Layer 2 of a small transformer language model trained on English Wikipedia (15 layers, counted from 0, width 128).
A neuron's activation on a vector x is GELU(weights . x + bias), where the dot is the dot product.

Input weights of the MLP neurons that the questions are about. A number n stands for (n - 128) times 0.0023.
n2 (bias -0.026): 157, 141, 88, 160, 164, 173, 160, 139, 64, 212, 126, 123, 72, 165, 129, 83, 137, 129, 163, 70, 146, 111, 140, 91, 127, 155, 132, 124, 158, 161, 126, 234, 138, 174, 115, 194, 121, 199, 112, 143, 222, 120, 172, 102, 163, 117, 102, 132, 145, 133, 81, 159, 135, 86, 142, 171, 101, 161, 148, 134, 109, 96, 124, 54, 104, 130, 119, 90, 153, 91, 112, 103, 95, 97, 102, 174, 176, 92, 141, 146, 103, 161, 154, 117, 81, 166, 129, 152, 98, 123, 131, 116, 92, 135, 99, 88, 114, 137, 130, 61, 171, 106, 119, 158, 139, 148, 124, 105, 159, 188, 88, 96, 97, 146, 91, 118, 111, 130, 100, 158, 150, 96, 167, 151, 86, 111, 169, 103
n9 (bias 0.013): 75, 133, 127, 135, 213, 89, 203, 141, 97, 132, 129, 147, 156, 61, 111, 130, 118, 86, 193, 155, 162, 127, 164, 116, 85, 134, 182, 157, 106, 123, 111, 98, 72, 103, 155, 104, 113, 113, 162, 128, 110, 115, 152, 106, 151, 151, 237, 108, 158, 177, 138, 156, 124, 119, 151, 130, 149, 129, 106, 84, 156, 126, 125, 191, 126, 79, 145, 147, 157, 83, 136, 137, 162, 145, 129, 118, 106, 142, 139, 115, 156, 63, 143, 112, 126, 60, 140, 174, 176, 147, 138, 115, 95, 126, 106, 139, 134, 128, 135, 112, 165, 93, 126, 94, 158, 108, 147, 147, 132, 85, 154, 118, 99, 103, 105, 111, 185, 147, 119, 116, 136, 152, 134, 55, 176, 70, 108, 145
n131 (bias -0.004): 186, 146, 83, 108, 106, 65, 121, 132, 134, 157, 165, 131, 158, 116, 183, 95, 83, 135, 120, 144, 82, 112, 114, 160, 136, 151, 139, 152, 166, 108, 84, 103, 164, 65, 151, 140, 151, 143, 94, 134, 107, 165, 123, 70, 163, 81, 82, 58, 94, 110, 120, 135, 114, 166, 87, 128, 156, 116, 163, 53, 197, 138, 146, 137, 138, 80, 87, 83, 137, 114, 119, 104, 143, 142, 148, 150, 114, 87, 160, 117, 114, 165, 133, 130, 89, 143, 150, 93, 98, 180, 101, 117, 183, 165, 137, 155, 62, 134, 120, 122, 148, 183, 164, 189, 94, 104, 115, 158, 96, 133, 91, 118, 132, 139, 70, 103, 134, 188, 202, 107, 143, 145, 120, 133, 140, 144, 183, 73
n140 (bias -0.007): 78, 86, 139, 165, 193, 148, 104, 123, 100, 160, 133, 137, 95, 156, 162, 106, 127, 184, 139, 145, 174, 157, 63, 126, 108, 122, 112, 102, 126, 140, 132, 170, 106, 69, 122, 96, 64, 108, 177, 112, 134, 86, 160, 151, 103, 93, 145, 174, 88, 124, 124, 162, 164, 119, 98, 143, 159, 99, 144, 81, 140, 144, 154, 183, 137, 79, 167, 148, 83, 172, 146, 81, 187, 149, 147, 148, 125, 131, 41, 129, 150, 179, 121, 122, 144, 109, 99, 75, 124, 117, 108, 100, 129, 131, 169, 121, 145, 137, 108, 119, 162, 92, 134, 119, 119, 97, 125, 205, 162, 112, 162, 201, 114, 37, 110, 112, 87, 171, 161, 153, 191, 134, 145, 136, 104, 137, 139, 86
n209 (bias -0.008): 131, 133, 69, 75, 132, 115, 131, 88, 100, 114, 121, 159, 111, 128, 207, 122, 126, 127, 138, 196, 134, 127, 107, 86, 129, 80, 139, 150, 139, 161, 97, 114, 160, 97, 120, 70, 88, 121, 220, 119, 130, 139, 111, 173, 91, 155, 113, 118, 119, 75, 109, 83, 134, 131, 130, 119, 93, 126, 134, 169, 133, 198, 137, 124, 137, 180, 74, 116, 104, 164, 204, 175, 165, 191, 162, 56, 169, 81, 181, 109, 150, 138, 125, 127, 113, 151, 112, 141, 101, 145, 92, 123, 153, 140, 139, 134, 77, 145, 63, 140, 145, 143, 154, 118, 120, 138, 107, 110, 134, 91, 121, 118, 175, 173, 108, 115, 148, 122, 91, 94, 157, 153, 94, 117, 91, 148, 95, 137
n211 (bias -0.012): 94, 159, 88, 134, 133, 123, 123, 112, 101, 134, 112, 106, 125, 89, 87, 143, 81, 130, 126, 138, 174, 87, 148, 104, 94, 97, 107, 162, 119, 115, 140, 136, 83, 159, 195, 84, 65, 146, 143, 155, 87, 162, 94, 111, 56, 102, 163, 141, 180, 136, 124, 166, 89, 111, 142, 124, 150, 168, 124, 147, 179, 177, 110, 112, 131, 138, 121, 114, 172, 142, 163, 99, 105, 121, 31, 131, 130, 162, 173, 109, 99, 124, 145, 169, 122, 108, 135, 87, 124, 156, 90, 70, 165, 117, 162, 214, 110, 161, 118, 111, 107, 119, 123, 146, 140, 150, 139, 109, 113, 122, 120, 122, 136, 113, 100, 133, 130, 128, 50, 169, 173, 179, 142, 121, 126, 169, 176, 123
n255 (bias -0.008): 128, 80, 170, 100, 156, 112, 178, 68, 109, 119, 161, 167, 100, 120, 53, 126, 146, 108, 148, 202, 146, 137, 212, 143, 93, 128, 122, 158, 134, 173, 113, 164, 139, 120, 131, 164, 110, 134, 101, 180, 113, 93, 86, 106, 122, 148, 131, 128, 131, 112, 120, 115, 181, 119, 147, 107, 179, 101, 116, 166, 175, 102, 130, 114, 125, 134, 112, 155, 144, 75, 129, 118, 154, 144, 126, 173, 162, 102, 53, 133, 140, 66, 136, 125, 130, 105, 104, 104, 174, 146, 182, 138, 110, 89, 113, 155, 121, 121, 158, 146, 84, 94, 180, 185, 130, 133, 129, 162, 131, 136, 88, 146, 136, 144, 69, 126, 109, 119, 85, 157, 113, 91, 64, 95, 95, 192, 115, 86
n260 (bias -0.022): 137, 174, 122, 149, 193, 130, 93, 65, 108, 158, 119, 110, 125, 117, 98, 92, 103, 138, 134, 167, 163, 115, 159, 115, 86, 128, 56, 208, 156, 91, 182, 95, 106, 176, 95, 94, 125, 166, 138, 101, 96, 185, 96, 133, 148, 173, 135, 126, 94, 117, 164, 150, 62, 164, 137, 161, 146, 133, 154, 151, 119, 127, 105, 102, 189, 117, 122, 179, 88, 176, 135, 115, 83, 124, 151, 89, 83, 84, 124, 92, 113, 95, 97, 130, 112, 135, 149, 154, 172, 71, 194, 143, 148, 144, 139, 111, 180, 117, 79, 91, 149, 116, 145, 142, 61, 134, 120, 165, 190, 99, 175, 124, 193, 163, 144, 124, 168, 120, 125, 130, 144, 92, 61, 95, 110, 47, 112, 94
n263 (bias 0.010): 103, 165, 129, 93, 156, 113, 93, 116, 135, 160, 86, 160, 121, 108, 113, 115, 98, 146, 156, 156, 84, 98, 125, 153, 96, 136, 144, 69, 112, 135, 143, 141, 88, 89, 113, 137, 153, 156, 178, 160, 192, 111, 150, 136, 82, 100, 148, 115, 191, 83, 178, 82, 145, 136, 209, 146, 110, 77, 137, 96, 87, 169, 118, 89, 108, 139, 171, 195, 143, 143, 167, 68, 147, 147, 107, 107, 136, 115, 112, 165, 123, 64, 48, 109, 162, 93, 128, 82, 129, 104, 118, 100, 79, 130, 102, 146, 143, 111, 206, 143, 98, 116, 169, 150, 158, 120, 163, 174, 155, 169, 149, 99, 91, 158, 92, 104, 97, 87, 84, 83, 151, 189, 106, 132, 118, 164, 137, 113
n272 (bias 0.013): 191, 148, 97, 141, 128, 167, 137, 94, 130, 111, 68, 133, 97, 139, 104, 95, 154, 117, 144, 156, 107, 116, 87, 165, 143, 176, 89, 161, 148, 149, 167, 167, 81, 159, 106, 104, 137, 171, 109, 93, 126, 131, 127, 173, 198, 95, 120, 136, 84, 160, 142, 128, 122, 142, 133, 46, 143, 147, 145, 135, 152, 93, 88, 137, 103, 119, 114, 135, 127, 112, 79, 86, 148, 157, 144, 168, 109, 157, 136, 111, 113, 130, 152, 100, 88, 145, 81, 132, 110, 212, 145, 122, 133, 118, 114, 96, 128, 159, 66, 111, 120, 162, 140, 157, 189, 124, 133, 89, 169, 122, 145, 129, 110, 102, 112, 89, 138, 89, 131, 216, 130, 102, 132, 123, 169, 151, 112, 105
n286 (bias -0.050): 110, 117, 90, 145, 125, 131, 152, 148, 141, 165, 147, 179, 112, 115, 134, 117, 139, 117, 104, 163, 94, 125, 104, 144, 104, 157, 126, 120, 133, 98, 170, 69, 131, 87, 165, 82, 84, 147, 116, 164, 126, 84, 103, 109, 122, 141, 115, 132, 122, 131, 132, 140, 141, 84, 132, 120, 159, 125, 170, 157, 112, 118, 136, 154, 108, 116, 142, 121, 147, 117, 160, 119, 156, 168, 72, 134, 115, 133, 111, 116, 89, 106, 88, 169, 130, 110, 192, 103, 121, 105, 157, 163, 121, 79, 168, 117, 113, 170, 182, 77, 137, 110, 133, 132, 106, 173, 123, 122, 74, 165, 103, 124, 115, 219, 113, 108, 137, 143, 114, 152, 81, 158, 127, 127, 129, 112, 110, 75
n298 (bias -0.032): 71, 127, 110, 52, 93, 150, 136, 122, 155, 175, 126, 104, 96, 125, 95, 79, 108, 120, 147, 70, 149, 140, 114, 79, 88, 167, 147, 148, 154, 192, 127, 148, 72, 196, 129, 180, 94, 158, 129, 95, 127, 169, 141, 180, 143, 115, 128, 141, 168, 116, 128, 183, 103, 117, 70, 182, 184, 87, 117, 170, 123, 128, 187, 148, 123, 132, 79, 162, 99, 145, 212, 124, 103, 143, 92, 127, 100, 120, 145, 117, 106, 157, 109, 66, 153, 138, 149, 165, 148, 175, 153, 108, 81, 173, 134, 152, 147, 116, 149, 102, 182, 88, 78, 70, 88, 136, 124, 172, 106, 183, 124, 80, 129, 180, 200, 141, 106, 120, 116, 136, 123, 86, 35, 92, 122, 59, 100, 136
n305 (bias 0.014): 134, 97, 112, 96, 156, 83, 165, 114, 124, 117, 162, 165, 150, 150, 124, 147, 62, 23, 114, 113, 174, 94, 144, 146, 121, 62, 100, 180, 113, 171, 92, 163, 157, 116, 194, 127, 137, 77, 185, 104, 137, 89, 126, 101, 109, 111, 97, 123, 134, 51, 76, 144, 111, 129, 101, 157, 104, 173, 186, 157, 87, 131, 100, 126, 131, 184, 143, 159, 217, 106, 104, 141, 112, 166, 182, 120, 146, 100, 124, 111, 196, 119, 122, 189, 81, 146, 95, 66, 166, 111, 105, 169, 139, 72, 102, 119, 168, 63, 117, 122, 204, 196, 107, 107, 142, 64, 148, 115, 143, 123, 58, 188, 176, 156, 145, 100, 133, 143, 117, 206, 123, 102, 24, 96, 94, 110, 80, 179
n307 (bias -0.021): 161, 149, 134, 165, 124, 134, 132, 141, 148, 109, 145, 73, 143, 164, 85, 133, 77, 124, 166, 117, 62, 79, 149, 202, 130, 69, 51, 140, 115, 161, 123, 134, 120, 156, 107, 104, 88, 190, 131, 168, 97, 92, 100, 76, 128, 151, 121, 79, 111, 145, 165, 197, 123, 122, 116, 192, 143, 144, 161, 86, 129, 153, 132, 110, 151, 130, 72, 104, 120, 73, 157, 104, 105, 163, 131, 104, 151, 165, 121, 117, 167, 133, 171, 113, 60, 101, 164, 128, 125, 148, 178, 131, 115, 146, 195, 184, 98, 90, 81, 151, 170, 133, 117, 135, 147, 125, 82, 119, 125, 148, 124, 119, 161, 110, 131, 114, 102, 170, 111, 87, 136, 124, 157, 120, 123, 88, 91, 139
n396 (bias -0.020): 103, 125, 114, 107, 83, 78, 146, 87, 141, 189, 113, 184, 104, 141, 106, 181, 128, 132, 108, 96, 191, 102, 86, 147, 205, 95, 167, 157, 93, 113, 123, 152, 122, 143, 116, 129, 46, 109, 59, 132, 99, 143, 104, 78, 122, 88, 202, 19, 67, 160, 171, 109, 79, 132, 92, 114, 133, 110, 109, 95, 173, 247, 169, 96, 152, 137, 131, 154, 112, 119, 120, 141, 64, 152, 131, 155, 142, 139, 137, 182, 112, 167, 166, 109, 113, 130, 129, 121, 181, 164, 176, 92, 110, 124, 135, 65, 77, 75, 120, 237, 162, 139, 83, 115, 140, 143, 163, 116, 154, 134, 142, 131, 158, 122, 146, 137, 114, 174, 98, 156, 120, 98, 133, 82, 164, 132, 116, 148
n419 (bias 0.008): 122, 109, 151, 101, 154, 153, 135, 117, 122, 168, 157, 120, 101, 82, 119, 87, 51, 184, 140, 178, 103, 120, 173, 108, 123, 112, 114, 120, 134, 115, 177, 146, 159, 158, 208, 180, 98, 176, 59, 151, 144, 96, 146, 139, 157, 107, 115, 116, 112, 109, 204, 172, 110, 141, 82, 130, 176, 150, 159, 119, 116, 128, 128, 189, 92, 136, 122, 100, 142, 117, 109, 139, 88, 73, 151, 149, 94, 141, 111, 101, 88, 124, 113, 173, 110, 163, 146, 89, 98, 142, 117, 139, 148, 106, 136, 157, 151, 120, 94, 83, 113, 101, 137, 146, 114, 105, 146, 87, 104, 114, 134, 127, 169, 138, 159, 162, 148, 87, 159, 123, 117, 123, 93, 79, 134, 135, 103, 79
n499 (bias -0.026): 159, 122, 170, 75, 156, 144, 187, 114, 115, 102, 135, 216, 110, 136, 161, 122, 131, 123, 113, 144, 100, 184, 101, 138, 70, 108, 193, 110, 126, 191, 89, 103, 123, 105, 85, 115, 129, 97, 136, 110, 85, 118, 109, 156, 99, 101, 134, 161, 197, 66, 96, 131, 127, 117, 152, 95, 128, 124, 150, 148, 197, 126, 100, 201, 89, 205, 127, 121, 107, 163, 155, 96, 128, 116, 141, 121, 157, 131, 119, 51, 116, 133, 158, 176, 78, 103, 143, 108, 57, 145, 150, 112, 151, 131, 184, 127, 142, 116, 139, 103, 127, 89, 147, 117, 149, 119, 148, 169, 106, 126, 126, 94, 163, 144, 114, 143, 85, 38, 99, 106, 136, 165, 131, 107, 106, 97, 135, 126

Each question shows a token from some text and the vector x that enters the MLP there. A number n stands for (n - 128) times 0.04.

"der ": 151, 123, 154, 99, 160, 66, 160, 117, 150, 136, 94, 101, 97, 153, 174, 108, 109, 122, 137, 128, 135, 110, 168, 144, 121, 140, 116, 112, 168, 177, 104, 162, 134, 109, 153, 97, 137, 147, 147, 96, 64, 121, 154, 137, 147, 146, 103, 130, 160, 131, 79, 130, 85, 191, 138, 130, 109, 170, 123, 153, 101, 161, 142, 108, 131, 151, 110, 114, 137, 118, 69, 152, 119, 119, 142, 131, 121, 115, 130, 111, 136, 126, 107, 154, 102, 124, 71, 110, 122, 111, 151, 158, 184, 120, 144, 107, 121, 153, 121, 135, 176, 137, 99, 117, 125, 101, 144, 99, 112, 119, 91, 171, 138, 142, 105, 151, 99, 106, 113, 104, 97, 150, 99, 135, 160, 111, 151, 172
Which neuron fires most, and how strongly? n305, at about 3.8

"the ": 134, 105, 185, 106, 89, 101, 114, 126, 168, 146, 124, 111, 120, 124, 135, 119, 53, 180, 111, 156, 94, 147, 113, 116, 160, 140, 116, 138, 120, 126, 142, 164, 135, 158, 101, 139, 136, 143, 133, 84, 95, 176, 144, 130, 131, 152, 121, 145, 173, 124, 52, 136, 151, 169, 124, 126, 148, 111, 96, 150, 121, 123, 167, 108, 107, 134, 113, 119, 130, 125, 97, 177, 182, 102, 102, 127, 89, 139, 112, 172, 137, 113, 160, 137, 139, 129, 112, 129, 138, 110, 158, 111, 119, 165, 130, 128, 99, 134, 154, 94, 163, 119, 103, 125, 118, 98, 159, 126, 130, 136, 142, 111, 84, 115, 129, 172, 99, 110, 128, 82, 96, 103, 124, 110, 172, 94, 145, 175
Which neuron fires most, and how strongly? n298, at about 2.1

"5": 145, 96, 159, 150, 95, 94, 120, 151, 141, 96, 124, 133, 137, 140, 142, 94, 163, 183, 115, 148, 123, 158, 126, 98, 120, 119, 143, 105, 152, 113, 143, 155, 153, 118, 110, 133, 129, 165, 136, 145, 91, 116, 150, 123, 136, 150, 144, 123, 147, 150, 93, 118, 124, 154, 138, 159, 150, 183, 121, 130, 135, 113, 137, 144, 113, 101, 93, 93, 109, 115, 74, 149, 136, 167, 144, 113, 84, 135, 70, 156, 129, 103, 148, 94, 148, 127, 131, 164, 124, 110, 137, 72, 153, 122, 158, 105, 145, 155, 163, 118, 183, 92, 118, 139, 139, 106, 102, 74, 159, 132, 113, 95, 135, 121, 89, 165, 127, 145, 125, 54, 83, 173, 112, 169, 137, 114, 116, 113
Which three neurons fire most, strongest first? n307, n9, n131

"uk": 201, 173, 158, 133, 141, 123, 105, 136, 102, 130, 124, 91, 161, 149, 117, 125, 179, 127, 144, 126, 152, 129, 133, 117, 123, 112, 125, 136, 146, 123, 108, 174, 125, 121, 122, 145, 101, 127, 120, 125, 82, 100, 133, 109, 119, 132, 116, 161, 112, 110, 68, 139, 158, 150, 85, 132, 128, 148, 58, 186, 136, 159, 127, 136, 99, 66, 94, 119, 106, 129, 75, 174, 137, 103, 157, 139, 153, 87, 111, 142, 82, 138, 107, 153, 95, 119, 152, 93, 127, 108, 150, 169, 128, 139, 116, 137, 139, 156, 126, 133, 138, 116, 106, 143, 167, 182, 139, 92, 133, 119, 99, 128, 76, 133, 109, 158, 102, 150, 120, 111, 108, 168, 133, 132, 143, 147, 133, 151
Which neuron lights up most? n2

"a": 140, 172, 190, 167, 152, 119, 101, 114, 157, 150, 135, 109, 162, 122, 145, 137, 144, 149, 163, 132, 130, 147, 113, 117, 127, 130, 132, 143, 125, 107, 120, 164, 156, 97, 123, 107, 116, 126, 135, 119, 79, 145, 149, 116, 127, 125, 142, 157, 118, 141, 52, 114, 157, 153, 139, 144, 143, 143, 122, 150, 119, 147, 138, 103, 118, 74, 105, 77, 98, 160, 81, 184, 136, 122, 140, 136, 112, 124, 76, 125, 155, 122, 102, 100, 144, 99, 137, 131, 123, 117, 127, 109, 147, 112, 146, 142, 118, 124, 137, 113, 162, 103, 89, 166, 121, 106, 168, 111, 158, 100, 98, 136, 100, 138, 116, 207, 86, 148, 92, 64, 101, 131, 121, 174, 152, 109, 101, 137
Which neuron lights up most? n140

"Ex": 145, 114, 141, 155, 118, 104, 103, 185, 143, 98, 74, 138, 140, 168, 104, 77, 130, 148, 96, 166, 117, 76, 125, 125, 136, 131, 95, 95, 109, 143, 167, 183, 103, 114, 141, 97, 142, 163, 165, 115, 113, 143, 141, 93, 122, 92, 121, 152, 150, 181, 125, 125, 121, 142, 120, 88, 125, 138, 82, 126, 159, 107, 136, 100, 137, 112, 113, 140, 119, 146, 117, 184, 164, 150, 142, 142, 106, 111, 83, 138, 90, 116, 139, 173, 95, 101, 119, 97, 132, 153, 136, 104, 137, 117, 115, 135, 142, 138, 109, 126, 168, 180, 82, 178, 119, 143, 126, 109, 123, 129, 118, 156, 90, 123, 134, 153, 140, 117, 122, 73, 106, 130, 145, 160, 163, 138, 133, 152
Which neuron lights up most? n272

"to ": 135, 84, 158, 158, 125, 68, 149, 120, 166, 141, 107, 87, 117, 183, 134, 95, 109, 158, 150, 134, 131, 148, 138, 109, 162, 144, 103, 99, 65, 109, 95, 158, 121, 143, 121, 142, 95, 153, 126, 107, 110, 150, 163, 114, 101, 112, 140, 132, 157, 140, 62, 148, 168, 185, 137, 102, 149, 166, 110, 124, 147, 137, 99, 112, 127, 135, 118, 138, 94, 111, 88, 150, 161, 156, 165, 103, 100, 146, 97, 154, 121, 140, 124, 111, 127, 147, 151, 110, 146, 57, 123, 120, 124, 114, 156, 136, 122, 141, 133, 154, 127, 152, 82, 148, 97, 107, 173, 98, 123, 164, 109, 131, 99, 131, 146, 168, 130, 136, 139, 102, 104, 136, 119, 106, 171, 110, 136, 133
Which three neurons fire most, strongest first? n396, n140, n307

"re": 153, 109, 164, 132, 96, 83, 124, 119, 137, 104, 126, 97, 148, 169, 127, 128, 131, 188, 111, 141, 127, 111, 116, 113, 164, 160, 131, 132, 114, 137, 134, 138, 118, 122, 108, 106, 113, 175, 136, 119, 109, 142, 172, 144, 80, 144, 119, 135, 176, 155, 79, 101, 154, 114, 116, 133, 132, 147, 99, 160, 172, 141, 117, 88, 152, 148, 91, 121, 118, 155, 90, 157, 177, 111, 143, 126, 125, 149, 66, 125, 144, 146, 107, 149, 129, 83, 152, 109, 104, 99, 148, 107, 108, 84, 130, 137, 97, 195, 130, 140, 117, 130, 91, 155, 146, 141, 130, 90, 143, 140, 138, 141, 100, 108, 94, 154, 155, 157, 102, 75, 103, 110, 131, 180, 142, 86, 133, 150
Which neuron fires most, and how strongly? n307, at about 0.15

"et ": 134, 106, 156, 134, 125, 69, 171, 135, 160, 60, 125, 130, 154, 151, 169, 122, 113, 114, 92, 168, 117, 144, 151, 145, 127, 136, 140, 95, 154, 132, 69, 175, 150, 108, 155, 126, 117, 173, 117, 96, 118, 115, 130, 104, 107, 126, 136, 139, 152, 130, 100, 141, 123, 159, 134, 120, 163, 175, 113, 138, 83, 143, 127, 95, 111, 105, 106, 114, 154, 99, 86, 160, 129, 127, 114, 137, 143, 106, 101, 141, 134, 102, 163, 127, 117, 146, 103, 126, 146, 110, 111, 152, 106, 128, 185, 107, 107, 127, 174, 152, 151, 138, 67, 138, 123, 168, 98, 65, 122, 124, 93, 167, 123, 133, 109, 150, 182, 138, 139, 133, 108, 105, 101, 135, 152, 131, 98, 155
Which neuron fires most, and how strongly? n305, at about 2.6

"some ": 139, 105, 175, 137, 101, 60, 125, 124, 139, 114, 130, 85, 128, 120, 182, 100, 99, 138, 98, 166, 94, 111, 173, 124, 154, 85, 104, 125, 116, 146, 110, 149, 165, 98, 109, 148, 148, 139, 158, 109, 139, 185, 142, 116, 133, 133, 141, 157, 151, 126, 69, 116, 131, 132, 129, 151, 160, 136, 111, 119, 113, 147, 159, 128, 124, 136, 134, 120, 131, 138, 92, 180, 128, 126, 127, 133, 92, 122, 115, 162, 134, 119, 158, 144, 87, 130, 128, 132, 107, 68, 114, 124, 120, 131, 158, 113, 121, 125, 139, 111, 181, 121, 120, 156, 142, 121, 123, 109, 125, 89, 126, 127, 117, 109, 88, 166, 103, 169, 190, 105, 105, 87, 109, 104, 177, 105, 147, 184
Which neuron lights up most? n131

"B": 160, 124, 160, 155, 95, 78, 91, 139, 166, 136, 127, 134, 144, 126, 134, 82, 136, 147, 114, 192, 110, 106, 118, 99, 144, 125, 102, 141, 130, 133, 138, 161, 128, 123, 132, 155, 135, 165, 124, 100, 85, 118, 145, 127, 124, 121, 118, 122, 178, 230, 126, 144, 128, 120, 153, 132, 128, 131, 110, 172, 109, 150, 142, 116, 144, 110, 100, 100, 103, 169, 88, 169, 158, 118, 114, 147, 141, 127, 98, 130, 149, 110, 95, 68, 125, 153, 137, 142, 109, 121, 149, 91, 117, 98, 138, 121, 109, 158, 149, 140, 152, 126, 96, 136, 86, 95, 144, 104, 143, 126, 141, 124, 109, 140, 138, 180, 145, 82, 97, 63, 100, 139, 103, 145, 162, 113, 112, 155
Which three neurons fire most, strongest first? n298, n260, n419

"er": 149, 126, 166, 116, 119, 89, 116, 130, 106, 135, 123, 94, 159, 138, 186, 120, 133, 127, 140, 131, 157, 129, 142, 91, 116, 146, 105, 109, 130, 149, 128, 152, 134, 109, 155, 101, 114, 159, 138, 102, 84, 131, 150, 164, 144, 145, 107, 129, 161, 135, 133, 122, 146, 174, 113, 122, 140, 161, 80, 181, 132, 182, 160, 90, 137, 100, 108, 100, 114, 103, 57, 178, 121, 128, 146, 105, 122, 169, 55, 127, 108, 111, 127, 148, 115, 76, 121, 115, 115, 123, 112, 119, 161, 116, 142, 139, 146, 178, 126, 101, 122, 129, 102, 172, 131, 126, 120, 113, 163, 93, 114, 145, 90, 138, 157, 147, 126, 111, 106, 92, 111, 100, 138, 171, 166, 89, 117, 164
Which neuron lights up most? n419

"at ": 115, 106, 145, 147, 120, 76, 154, 126, 161, 145, 113, 131, 133, 186, 151, 101, 131, 113, 102, 151, 143, 99, 113, 116, 105, 163, 93, 144, 111, 98, 90, 153, 121, 132, 132, 125, 105, 132, 130, 108, 93, 130, 155, 127, 114, 104, 117, 159, 170, 126, 71, 126, 159, 148, 127, 145, 180, 159, 118, 197, 124, 139, 159, 127, 108, 120, 106, 116, 106, 102, 109, 173, 146, 152, 77, 141, 130, 166, 124, 156, 121, 116, 95, 150, 110, 151, 154, 137, 147, 102, 144, 158, 125, 102, 157, 133, 83, 119, 168, 116, 132, 143, 102, 124, 109, 96, 153, 82, 111, 151, 104, 75, 105, 173, 141, 150, 133, 134, 135, 102, 69, 139, 116, 121, 178, 98, 125, 163
Which three neurons fire most, strongest first? n286, n298, n305

"ard": 90, 119, 173, 183, 116, 114, 163, 116, 114, 120, 131, 121, 145, 129, 138, 120, 163, 128, 154, 114, 129, 86, 135, 124, 97, 140, 123, 129, 147, 101, 127, 145, 116, 110, 161, 108, 114, 160, 167, 78, 124, 92, 142, 128, 150, 142, 148, 143, 158, 135, 57, 136, 152, 140, 76, 69, 130, 149, 114, 156, 133, 121, 136, 73, 107, 87, 150, 145, 128, 133, 75, 153, 139, 160, 104, 107, 131, 179, 77, 129, 151, 99, 134, 141, 132, 127, 87, 120, 115, 149, 127, 101, 150, 130, 150, 125, 139, 153, 105, 121, 143, 135, 109, 126, 137, 140, 145, 90, 176, 136, 87, 90, 129, 161, 122, 168, 144, 135, 121, 76, 97, 117, 136, 163, 152, 98, 178, 152
Which neuron lights up most? n9

"Scot": 157, 132, 126, 125, 140, 99, 155, 122, 159, 119, 141, 122, 148, 142, 149, 93, 130, 123, 133, 162, 83, 103, 158, 135, 124, 154, 80, 131, 112, 173, 137, 156, 141, 158, 157, 170, 107, 166, 106, 60, 141, 91, 125, 149, 120, 167, 111, 133, 172, 127, 99, 131, 136, 132, 113, 134, 101, 173, 133, 142, 133, 103, 126, 142, 117, 123, 115, 123, 88, 126, 96, 172, 134, 122, 118, 124, 146, 105, 102, 128, 107, 116, 138, 143, 115, 120, 169, 102, 122, 117, 176, 114, 114, 118, 117, 118, 133, 164, 109, 120, 137, 115, 152, 94, 143, 134, 147, 107, 179, 116, 143, 154, 117, 86, 83, 151, 120, 79, 186, 46, 104, 98, 130, 154, 129, 84, 123, 178
Which three neurons fire most, strongest first? n419, n2, n307

"au": 160, 141, 152, 125, 147, 96, 110, 141, 100, 139, 107, 105, 157, 148, 187, 128, 142, 110, 128, 158, 113, 128, 149, 121, 139, 134, 109, 149, 112, 113, 137, 191, 104, 86, 137, 129, 99, 115, 132, 87, 120, 122, 130, 170, 112, 101, 105, 185, 126, 154, 80, 111, 120, 140, 152, 118, 140, 127, 109, 136, 165, 148, 147, 99, 134, 97, 88, 111, 100, 135, 112, 160, 171, 112, 167, 150, 91, 152, 84, 104, 126, 110, 105, 134, 67, 100, 159, 151, 110, 144, 122, 97, 169, 122, 144, 149, 134, 137, 125, 135, 142, 132, 89, 125, 123, 84, 121, 102, 149, 132, 121, 161, 111, 110, 119, 152, 103, 199, 141, 58, 117, 105, 143, 170, 156, 130, 135, 163
Which neuron fires most, and how strongly? n140, at about 1.6

"con": 124, 123, 179, 133, 121, 75, 150, 139, 109, 133, 124, 123, 117, 157, 115, 135, 130, 210, 102, 146, 150, 115, 149, 149, 113, 153, 125, 85, 114, 119, 135, 181, 104, 106, 112, 122, 147, 130, 152, 83, 120, 141, 163, 112, 138, 124, 108, 127, 148, 176, 69, 134, 135, 138, 117, 122, 159, 126, 73, 111, 134, 124, 167, 118, 118, 142, 127, 87, 115, 171, 87, 172, 188, 107, 151, 151, 102, 145, 89, 143, 126, 150, 115, 122, 136, 130, 172, 148, 92, 114, 141, 90, 157, 101, 117, 132, 108, 110, 141, 114, 117, 134, 101, 115, 155, 107, 150, 100, 167, 142, 129, 117, 62, 89, 124, 108, 150, 148, 122, 86, 139, 125, 97, 137, 142, 105, 168, 158
Which neuron lights up most? n140

"it": 153, 108, 168, 148, 108, 125, 124, 107, 157, 128, 112, 157, 174, 149, 149, 125, 147, 157, 107, 166, 135, 97, 99, 142, 105, 139, 81, 130, 129, 120, 128, 169, 85, 102, 127, 152, 118, 152, 99, 87, 130, 162, 159, 144, 137, 123, 102, 157, 168, 137, 98, 98, 134, 154, 119, 129, 142, 156, 78, 156, 169, 175, 137, 134, 130, 114, 83, 83, 125, 129, 69, 163, 154, 146, 155, 158, 124, 120, 69, 89, 113, 126, 150, 126, 111, 74, 134, 128, 127, 146, 114, 159, 120, 139, 156, 140, 127, 157, 124, 120, 131, 116, 137, 122, 128, 138, 147, 86, 133, 97, 85, 113, 118, 148, 142, 157, 158, 158, 109, 98, 54, 105, 95, 139, 143, 93, 124, 152
Which neuron lights up most? n272

"27 ": 125, 120, 140, 139, 148, 60, 115, 194, 166, 118, 92, 114, 147, 161, 121, 91, 129, 163, 133, 126, 141, 132, 125, 93, 125, 149, 103, 100, 112, 113, 138, 143, 156, 137, 134, 136, 113, 146, 131, 151, 110, 124, 173, 99, 131, 163, 148, 118, 216, 91, 95, 136, 119, 126, 101, 141, 154, 156, 84, 166, 101, 104, 111, 102, 133, 114, 128, 141, 144, 90, 97, 155, 113, 133, 126, 117, 82, 137, 150, 188, 126, 107, 146, 117, 116, 135, 108, 154, 131, 100, 144, 105, 121, 114, 140, 85, 125, 138, 123, 116, 166, 112, 115, 140, 156, 102, 145, 104, 146, 123, 98, 113, 126, 140, 57, 187, 145, 126, 159, 114, 113, 129, 138, 147, 155, 72, 156, 150
Which neuron lights up most? n2